Layer 2 of a small transformer language model trained on English Wikipedia (12 layers, counted from 0, width 128). Numbers have three digits each and are written without spaces.
A neuron adds its activation times its output weights to the MLP's output. To switch it off is to set its activation to zero at one token and run the rest of the model.
A neuron's activation on a vector x is GELU(weights . x), where the dot is the dot product.

Input weights of the MLP neurons that the questions are about. A number n stands for (n - 500) times 0.0022.
n63: 472437325439571323679477671607477469601439421508481255593376346523516572612443598571841520466317331617303712577686492485707610677539382416530658579445665926616446354472763621494303312487548654666393768491259570418595452473673603387501482430754392495408653406417322510423364540333559453476389463255388295435430493601498492325478484397417542639548611416483558627701250441495312486524422
n76: 615474565749529356659551569473377390429613424614415449440392479483329385493603503475427421700507257578395619635496277346390544654458469447321577401474459433564525396545306424596392526522575729631713615502665540602354533400445605470502586465488493585531717321603451364456326585370628544678453431447630490397460432403679556646569708449440583555649375393296372202351651741409426560645377
n175: 413322654458338567582413409427367436395409669280392345532368447547593611529463741440625589514613530711414625439452602386453354775600430437606335275528413449562592488591544539596532500419505313515693567382437294440269401533363718718536443701562391481460451298563655545343639694544464212565529377381424683640781486480733555656356487611630468631456651516407368588500440521264273678768579
n204: 504512431434553290595371553354555456410393536398568577502403388662467516448500492251610596282620390595754537476726262694638690612390507477622426588455427620428523376460455417654472514480512482525380601393521479699559629354528694552518574463582421595464437344396405656551477344512279458547586766385441562607544501605600405273393586491408653469759432488644383375434550453669536551425454
n205: 367617352395534594486690482519548468540543566351572497490385370429470424404323419379303426557283461527623331624354639565743598498335567257536458209520411371408518701427619702524404606701287390506449574456542476441571550578466354544514577405566429716498435499797565369248271479605711650608492488797300457515627536540745468282617528471474553532669607520666476438615458412531573534469638
n219: 604504310563433729506287322441647640283591318669437649394691456478439702193545437569636409496337623276663515519537374346519430506505529471643219555492371588639475478426336614433969508740490339416497710575379567301559784611503437537647355687370547502225570502529360503648530330473463323493250567391680540615383650412595420539545513743417350508627529688757328496108499459518508406725791
n292: 548483413373681570595559457588712541709665502455714490411551295322584581708538537446564723839346364596604752513407519521538428442738717497380563558661608388393296257501484409632610446690480770351433486282431425933459461241279683260646509469579405383404363456768586356524524366287416385465381446377336411599298620369589446499696523405432293441736483561511623536232646398494506434779543
n329: 416568246638355507369533454428430373379396377692346347329642459487549383603383631479573365529615516492517577369399453469306483615619434578543576478435429765683492437488408768446609462786677501706689403438375578643286536549610662583309582540692595553354542466578489560456175445569522458494280086547512519621512558670630409516390559467546446376532557328570473555403526444507638430513316
n423: 578500453462643523407525690362525560468628234567607328417118571479385805472497654457612709679390530451516678403253432565590341428257604623683335483539749325566340418359392323579464486594662591474462711221495458554471563656681401494522479462513390367631291532413384476512722551555562477571455491612416511513646581455583511578784311291370458589621251548596506552515549494471566488483424
n536: 564359524548704449676461534453363682555527388458475472570413492483519608387310466614394438589682314556624621574393473540414335615523324614741446434450621459567510661354547552496612449578414196491578389511382360406562597369637628642428523577413491407601507678632427585584440375684503597548341617546404410352221251616394437311586428191473388426639330485635524420843712411372445811568369
n576: 468398486527318264493704597269695694434609324447521491596467318380527743476553654552495370540314688514621587434337600498461485476569592349434546659396611462625572366436483535663417475470634527523490459406499599463315496678589545472458480278309452590586631628548537611510477594568377453701292554223615571533694305344622482403441439375515609761380490306369574354470479549634672396515535
n592: 658311365679475549567412362524655572540543495514339354682470390304425725420410296474273489407369631620586513335482508557529613514534433485671680447519567469494304580436460623422612327654619643583540390466393625537666487538214425519583453450486545627145566618654542439547472462564450228413398477623482678655595615654452354513353355662492675471228435745601591571353470427500555338386535
n610: 420779575444469377562310415559411501377464499482378578423507424646427267516423496447437505443528505502676532613507621337370564457553621519503665565281612429579393369468326433377478513295686513362511550490621365525409286328543637614530538616722520529474598581531457481437309405702498614516558464351380492337770511467668393623428398457593373600488479538532610670298561406561474575654545
n693: 487618511551723653526462507608246511359409702362253349583486492590630462713375469413504559404278651572456466400421704702562470338489603423333525519430433413454399415543620643373632506412221784655720568544519420565515679338592587553564347726540535451343459430475492534686304529539309271418586460544807388443251353461561670418393336449448546427590541243540399424484425488480541634545617
n727: 649561457494539701223523745501702615386487756709384498561463773385406530250397504488505578611608570322505660619383380677416611461624622471510606699159623584501524328578563674209559361579631507458470485578281453540430615428455491559376401241429329601343470477400571546417398606250458591295429538391322479554349524621447786586461571421290482489417500426590569558467569554453520462523588
n758: 471357576579402544660550444512582452469471461477405456702540338394513669466455602392825550501466513505292568630523412312578631607390425313524619466447365470554622573456404454498337275211569611603304571497382622552354394557427625672506218476516619436431524429478580718530626625554577413518437521476428472696550494559321643658581466388501450759615478539480580504264604313535422664569446

Output weights of the MLP neurons that the questions are about. A number n stands for (n - 500) times 0.0012.
n63: 371254672629413254525486534395434599496611623498353481561375415549369548381439556556642516494298495537446705609469446533430382329578567402537490539314651374598587638726603582587541215570441454749350549364271349475668544437614532651669450424498225404441429582673584492561651335498630548482303726259387480492314597522351621426303367443698494484629796449525501551736262457673655472485686
n76: 521310408503460474435304508504662495669673652519552461456469681705677616469462406624570556490688486568553504525406460539422288538468535650560338378517561655446526417569493427527624689526431624327595373451466397306586420685472676188334330422571532407497509488520438478462637490562535391462577532275545519493467739228472581610606254357591416474317572477435575367518477495576559563505648
n175: 559470605534673480729632472467511436529694282399570474547423688557453541439616328522441587434411421340558546423581480409482477534650548655715450457465423540425321469557478591383460430477417565459521539469606425614480467388410552757451607458462429436469394471398635347542545486503412620377399559516611322634403600555553799584517497425348673572490410564449681323463348513476597388455339
n204: 426437652585371505593422454563489650565526584348332599560441415569418538475294419534453406486397599140488606628387582601525574486380526298725223694422611599413806575418809461443458548614495385493436483485620489547461443553497426517562360574493318476658282551578341587412666699372358334594444354459616688374469600387585183453646649590414565545486392498513358503426582594700437413445457
n205: 485703453389462587764343506459521511716638517380512449441548617675558542525402443218406559629482274462434543653651549602460279520407487516434362202683500332349271416554421420612339502562513362552660486297317418531484593217532520428682733677387319536413397629491251647780489590487565600556703503472605736445445633523642509284428495603541503380596587473517607382393447548425484564611510
n219: 569402434567548680806419397383601563223324501513610616518625486429657645440358630706568537660531616399654481653448021788442647535359547609566331501279476371772343327508453568583663559424483031413446556746452698408421705357720497437618355374349297257581678453673525525502423269427381407355406406350489645601503547503530630389375556634528334543663505502783490506209605433449549478539332
n292: 454588572606370531561599509573451550628506449541499508426547319449506522655537633521592575767303408488357544419451633599482476631499538529521607701420201556371566215272382528498625405480433629355545584508590429566530440366530575491432529578482435641720636502371531386485410459522388382583651653451479448603716484440545482485562367416418251343561507550598604432370915330384442549601253
n329: 507577566720514475400366394420493588511549559451613690344576596468598788471582419642456629419285664506349558368573379383543426349465298486654497493553407462374615468360592634604566465463538406679583446416498489529651596624533413575395725547296420339551467688456495519413408404749532519515415451411490418416427262498457569468425756562464527453445677346440373603539491652468372545570569
n423: 396408430371586483479406751651646518556545653539397308527428498584543692646586311633404596590339519497526465233430481544435601563313495501694420547415424503806134495483494477531660685350497464596611391328733556547552450475470282540503338443443468467625240610484445684541330498832507473582429401638611422660537393477683484660569457550404539472318404251798371441654759209406410592477434
n536: 530489570548359330574388341640620563340431429516519461696573359632298323554495410480557506653551576428572373434462389548638385537424546539448535624620614377744478455460538799518627430585505412506385410548725479569448694548470583641509371477526523402521464235222453700486256697210627718376596450590399533587380432523396596392521439616432445542502507421454646614786419460400362542442376
n576: 535380508607562488475447383397438416470249367598553439564569608624515603506321566257634420399597564427544562415637713436375358578454545606638551460574625479453646556522621362415522282655756442651503476262388474602303568621354360556406303425642302472375470694601593489824524593356408499365381311558602375290601463677609413393547664503576452612496413568485577538622630598619262377513437
n592: 465651610434248474665541452655456599705462422344526546531404332633362526452391430506456596332731616547538561309227541557530478406566370483383592608335269487165443533490525361511775462578427570586470465569482530533514374417488696602574444607570419461440594629614528301448589692598487398470628621675297552624419410593577551254612354409770438335248661367511474471705638528507595424331456
n610: 521390514299607526446581642424447507487460556451545464431490544460513284611618389490465389568460441538506398488427601428570668534593468460576485374448548606428561509679629385694633423627451673445570424651453326494471312303535292501517625470417637513582520461641539499651538256590478380259467642594430294284353479516546415725511694510399598444406721571442421419568337411438656451655519
n693: 586509484575448476599298473478598466651610352588521569295451704528520439400453542479564513502428441450515512579751461555526579564580600236601388675508520451333438579429371264290473332599410404555516623514465559374387455495323677708548556448539504501453480744534637606439516668688629375598504396464507419615677492475633285410537638470576387467388406439519241613414388757510499395358568
n727: 438518531638384489613243326390426510409615455546603470277517358514504437777638567533382302315563471587576400513579445343682392558517425607428469563809540462622461555491384442653304493419551467570591536349544576490514502533423389285544457819501476442703572645509559497539718445520536436744580409431688560375523375585515280352416570539553426423507514550489664419572432573490332520483506
n758: 526332500428503455528478477446529712394412637471537699504741721489384408458618437335681560619611439436444603399415553496375369271557578502380786598426488503454620522536483655336527567437580506391413418516625371716477444478509482683399482451597463499399513456434391703496523448553377594364428621403690334638485476413347662479437531460554517449421492444683417562620533606473564390607579

Each question names a token from some text and the token that comes next. It shows the vector x that enters the MLP there. A number n stands for (n - 500) times 0.0082.

Then comes g, the gradient of the next token's log-probability with respect to the MLP's output, scaled to length 1. A neuron's effect is roughly proportional to its activation times (output weights . g). A number n stands for (n - 500) times 0.00073.

"23", then "5"
x: 351401326422557463476525673607313593580371520381818608501598681560434547659725465401513517467475448233439442586518510426340355457432555661521741542418651414282590454432434532411450609569594347679482555504497595500558428503346601663624334697446344536468694460521364554436605497549533416504548457482611524664585472523446498656681492563425527426356735290473419273448277343365473570444423
g: 525441426599728393528381493732501371535571625416538541389589467541542648327503460276437685403565649636601369499313302502376426458409515550473678443264333705458538348557462557557556455310350596430334709830555467327580497328414373682620538583366703466580373427563428473682532532460544420558757575526604278616643559524548340608614538567661524622512416630425635310588510248452432458217269
Which neuron, switched off, lowers the next token's probability most? n175

";", then "T"
x: 475383322428579514495520649647338598679391566419783691508619623474387581678643492445482433481473330193438497488521641434409344436444617673529725552388584365227590512387378444388466663510627409642475454470519591511598478518351680652587424636472369564498697463507290601417585459456525466511583461459653517631527415515421494584621488586467605430419627213527457274473299362345434521497498
g: 563373453342554738660487499418519541414594399386638488367528423625411458519771565466503493593453637609393550339465255503483514587569468841580413543643568650415371329583428467444507489516502549224651611623275540703431522547485575461256611347355660759405341549526411516565650564337292360670365567582404603611701706415573452485414570426474381310455545587622228693505250518392577528522271
Which neuron, switched off, lowers the next token's probability most? n693

"-", then "and"
x: 428394276466505516399512632629264607574371549405778660484643677461422621625720458385480495484497367178418475451519596450428395504395581625580751557388554545231652536426428590431461592559639399661439463460505561440679429521384650606628433622457394602465682509566376515425687474501523437428563444496600509595573532561418465557649417595429616364363636230523497306421295303424487516466417
g: 372508549475570483480347306603731563463700427755437491563562605546437365561327551394538528577670467460393817423449587650518549552682695359485575433761629343288487507426221585462454671599682378487410372460515478546635513511486556385526580528565549626466430483430688591538493417499499342467659389462771303378246629387473468431229360573451566595683422369490730361627360440548355515150438
Which neuron, switched off, raises the next token's probability most? n592

"| ", then ";"
x: 513380311419525469500516645622283633551375585439837643463637624488374657622681486361452398529537376240461500542566576490349353459463614634604782508365549463254605546391443537428445679528599379648455510514496634494531389473358640630607412586424407547573628469528308553450642414531516475482540426563618463595557443540449524547681459616452616447398605311543445262398299324331481646450337
g: 373584231656497492554600315584624294584576457487686619484292618376363615499372444479535619391621422350557313360408507396451594326463545662489458715338591440348567366482380825461791534617169501353550445300433408540611644568416578543648436402385610484434453463424483513511554673499751461418546366529430477599700374435599220712420646530503712661462545537324644434398537581594513683410538
Which neuron, switched off, lowers the next token's probability most? n536

"ion", then " ("
x: 413373365400498601421462621600349600589418560373856691479582595462425552607742544415499369405540458226483454580522522448382426554437565660524714642364587449231661464399425540441495618587631334670449486479568505486617429456342607611566308608462364551468742519509346554449636422511587484436461486510630520579493446591436522661666505555418568334375702297618433277362267340441393585553417
g: 639537493612613628526577681778534714562349652643619455508555409401430721436594684579403575508638442407585635372484439380466500605295428423438327673273512502543570451394716406421798462481327333663461518286814348323534490411557723523435484357412520510495539492433327545539444607391399608580409475368608550425518499457378606474512649472215312369736720537612496369305458259402396594499417
Which neuron, switched off, lowers the next token's probability most? n219

"ra", then "il"
x: 392375339457533535439524637645346587632462568452823675464592698443407514653673465361449407450530328166454468517557542463394432534458563721470739574388645435323598447462400569440449667552653370644496523530519535515590399532346624582632398610387344555549655526525322613408592508446555432449590459588609477564586334553398498650632511545426556346423646258525484248423242353368470561522481
g: 552408598578344619367472467617428348439494533500599475230662404403453366444602538439676572606718373609396362653445505668409412536468463625636577454443261525603334435727375550291756605292528342545411532379477462396505710250642523414415624661388571442409462234672554588281459636546595254432579609425609482752559563579428533395555782254587636473417509604525660400434514307490478657499631
Which neuron, switched off, lowers the next token's probability most? n76

" | V", then " for"
x: 431370356401506453409554653652359539528384566361805684472591538455422618657726477408548445464498381271492506567567598462358344456399619708572732574429686436133458476381435552364489672480604409645437557485509567494604399546404618619595435637465399491509617531509327554449755481478515499487500437506560487650524454532445476649648496567493557359433655268495442271423254330394495641490391
g: 305510483435329316514577614325743365614476459514642674722537601436513626416514380743408481300543513689446304527444420184379517601381544685604459234433447359666580570487629686596502403578597371464542460464689315511529482479398354664672272335475542640531445538596443514487594380379345570445354444606372584495554419493517524744530642445321690535431502285556490804521450705349548497708380
Which neuron, switched off, lowers the next token's probability most? n423

"N", then " gr"
x: 495371305337552510461547616550318545656367604377853676482567602453346598627763459400494439478457395241429474530523500496363402570476648635513716589430637493212612447405462591440439621550646346608549487506532445484582479471330686639636368645417372466536600514530341493423635468537529477489549481549572538648549500584418430648678498612400575376431655269522412294432292325434493549476363
g: 605635591439336466355437700469499592499437557539479737451601647475580479563527529476194510430508292636596313541300364574314659488389421648496527477523190657546778565438595514439367205586307690374498617501671598489707381205570743512514539569508400613427569450532573435559576261531270506662418476404336311647450617471402354432493373539488477363603585496657370567499781427616543575534557
Which neuron, switched off, lowers the next token's probability most? n292

" release", then ", with"
x: 435335330410462474398554676611353624533438566331900698502551579491406560618680474411467375475440424290369450563522559463416366566431592681529651546362568464261618568457556504355373573531635398663492471463530524419638373495404622661632413607565379576432735484496355546476666362512541544494516454500658505600527477597388535616649484592376567359419707246589472242378294404445466571514367
g: 309634546527398451646639534324542589672510477569512599735537745473679467477456265784759470469463583516465799518766349798562524574283560404527495496682521620596330528598443456545468633615432375576466482552485368458491482573547316462361268340498383354430596396430395520642371472367228518422475637423430622345418482532372459463434366518509523334663559543509348441606522647131562530355673
Which neuron, switched off, lowers the next token's probability most? n63

"old", then "en"
x: 481339330409537488489551629629369577518439557420867720504594666497390494678770478384432434464421431278464401563504489471346348524458613586523785585368673473264600428515410479468420617529635373656529513507568607472568374483309632595611336603491347525603701541506367565471618387489527484518639361518581497549463433540419487629643545499435603371346639253525516247542309337399438603520444
g: 512698447463638668372456414579425647446424491646470342593569625653581398432416483623444496648486586410434688452816504685589452623439494558512609568556797526403483512582127465669509546545438393425436478551728661393509236644603566284285410550401409468605534338650331457551292306404435564568501585396426340352638633644623417683251336514601211286495465604521438302536502585494530443481536
Which neuron, switched off, lowers the next token's probability most? n76

"ong", then " Form"
x: 467362282461446497428529650616307534571407551441861709476632619461394525656760473407421447527448359221476463434507469461350409540437555646537739607428624508256585482489451626487432620561632364701514424472497577474580442448361625649551420583420382483572671517478443565372617458485582458440540437588617497583475370586447520675673504519454561354357822230523504317472283382430435603524385
g: 484545545627455307522529551519321517495694440366564547251553465540460381467648565235576731560545382492455594614523580324656551410650153475493352341367316468643396557703665519537417314287419510602554461422494608364338660381461550440587602650718333640777463481366326503445508497481527489247535490517572521627579674327497402426756685288460470407564496720361579464361603610411493641685637
Which neuron, switched off, lowers the next token's probability most? n727

" and", then " Silver"
x: 475369309382544547476515625656284572614447534389770622516624636467436582677683491449444460455413373210477491518480609517375405433415610638493754643354578428230596498401414491354465628547589360646478495469547553429634431453368690658594442585474381545571711450512345585394611456497549517477584386575605504598533444586397456556655497638403593429409591259522399243487304325467429545560498
g: 454504483656788396555405504549578637453434598619783703368425542733637405468511447515303293674528406530251451603514534288379388599506412554630496588289533457551658182578506612615336459340439506512347500403425347381383690531274723667308393499371593370686296694513454484535651781572448358562503502310294487568604365456390462378492572566716511536592596581473515481461500459633446521484654
Which neuron, switched off, lowers the next token's probability most? n693

" att", then "ached"
x: 455383415404460483406522693621342672555408550339864580512623530423398535655641485323525394434555438175430446554591561547471380454338615662542669575374628509264574462410386515377431646575637346684419575390550568488603433529429609643584453580486376541530730481578408598376598420549546515461576419624584407611574491587456512587599494499497589242315669283548403266523325297412432536506493
g: 408663492513423488588580407390509506714574282665620616496460778642722390413595349660518448168517529499348772461556390513588619582189484597599633362612521455574491609529445543602441436610769436527479176575625271660377534492495567513592356480510453541578484549601402621652491313521398401511633479630334688220372378538417536514399345450514338432572599432620413285344468440341496383554704
Which neuron, switched off, lowers the next token's probability most? n205

"ation", then " was"
x: 396366344447527513419505642608320591556400544374898707490609615495429610635722459468462375451461420238462441532483563446386422534404571709539711618380574475259668483437432568397480586583654326664403503473486482461609462429363622652603366592450366533441731499523373556419660406482530493450465462514640501586573466564439509656614519624396578344383705319613449284364280355436405615537437
g: 459534431396699370575944525635517513467504825529374583542575340496432558463495584262432411591354598522517450496659349695448536310771481504375502470632419518538679657542269472503539600463389563406462684272472529597595596638551343594460262432333393569435397225426508559567486324401499291422385528417640677533362458601242475535706719581519534593416601528565488409437573528712503308370450
Which neuron, switched off, lowers the next token's probability most? n219

"S", then "port"
x: 452363349420474544426501618600314543608369513402817709511591599455408644657783468393511397441500392231475437573514569466395418498438632658517663625384560451194659442432417590403472642584598347655461474485484519512612468495357691673629324650433367495549668532525292607423617482506530457427595542527517522608577424576453393626668482595460572365435634263516428305418307347450441542485375
g: 496459711475469462640380526640699411261509516347372526385281378563433714444537759341519557341556349460624428617526417439698497374433580769505466715442243615267548655574517633659533606516525534509413470448408432452456502521525364571354369363614622580610405672392498570307523439367527724382643626373614312537456249549706568408647617469663518689394195350542615504391633473567370348604508
Which neuron, switched off, lowers the next token's probability most? n204

" able to", then " ra"
x: 442352337434483483437527674635327623607464542377879623453575666543399549679693476412434480507432375312428452510459598437421394448350640644539776528370573480339523523427463489411410643553630343645557524412546498481600458463361683677615445563504460508456699480538386579361608465468531527512530411645607474603506483600427475591660442579347582382482664190563376269424287311428417569482507
g: 375634391376382629458379358561379422523762417667394307535522403531545573487315567459532561865685359345631287545262643582617582669559396534472712400551396410520709564625411414458575630242387447625478569350403418237611406404786601582506540682465485395452453525686370556398598382667585508427726603579480502431467504425311401434545585781490421400475575627489433601410519521676364406444301
Which neuron, switched off, lowers the next token's probability most? n205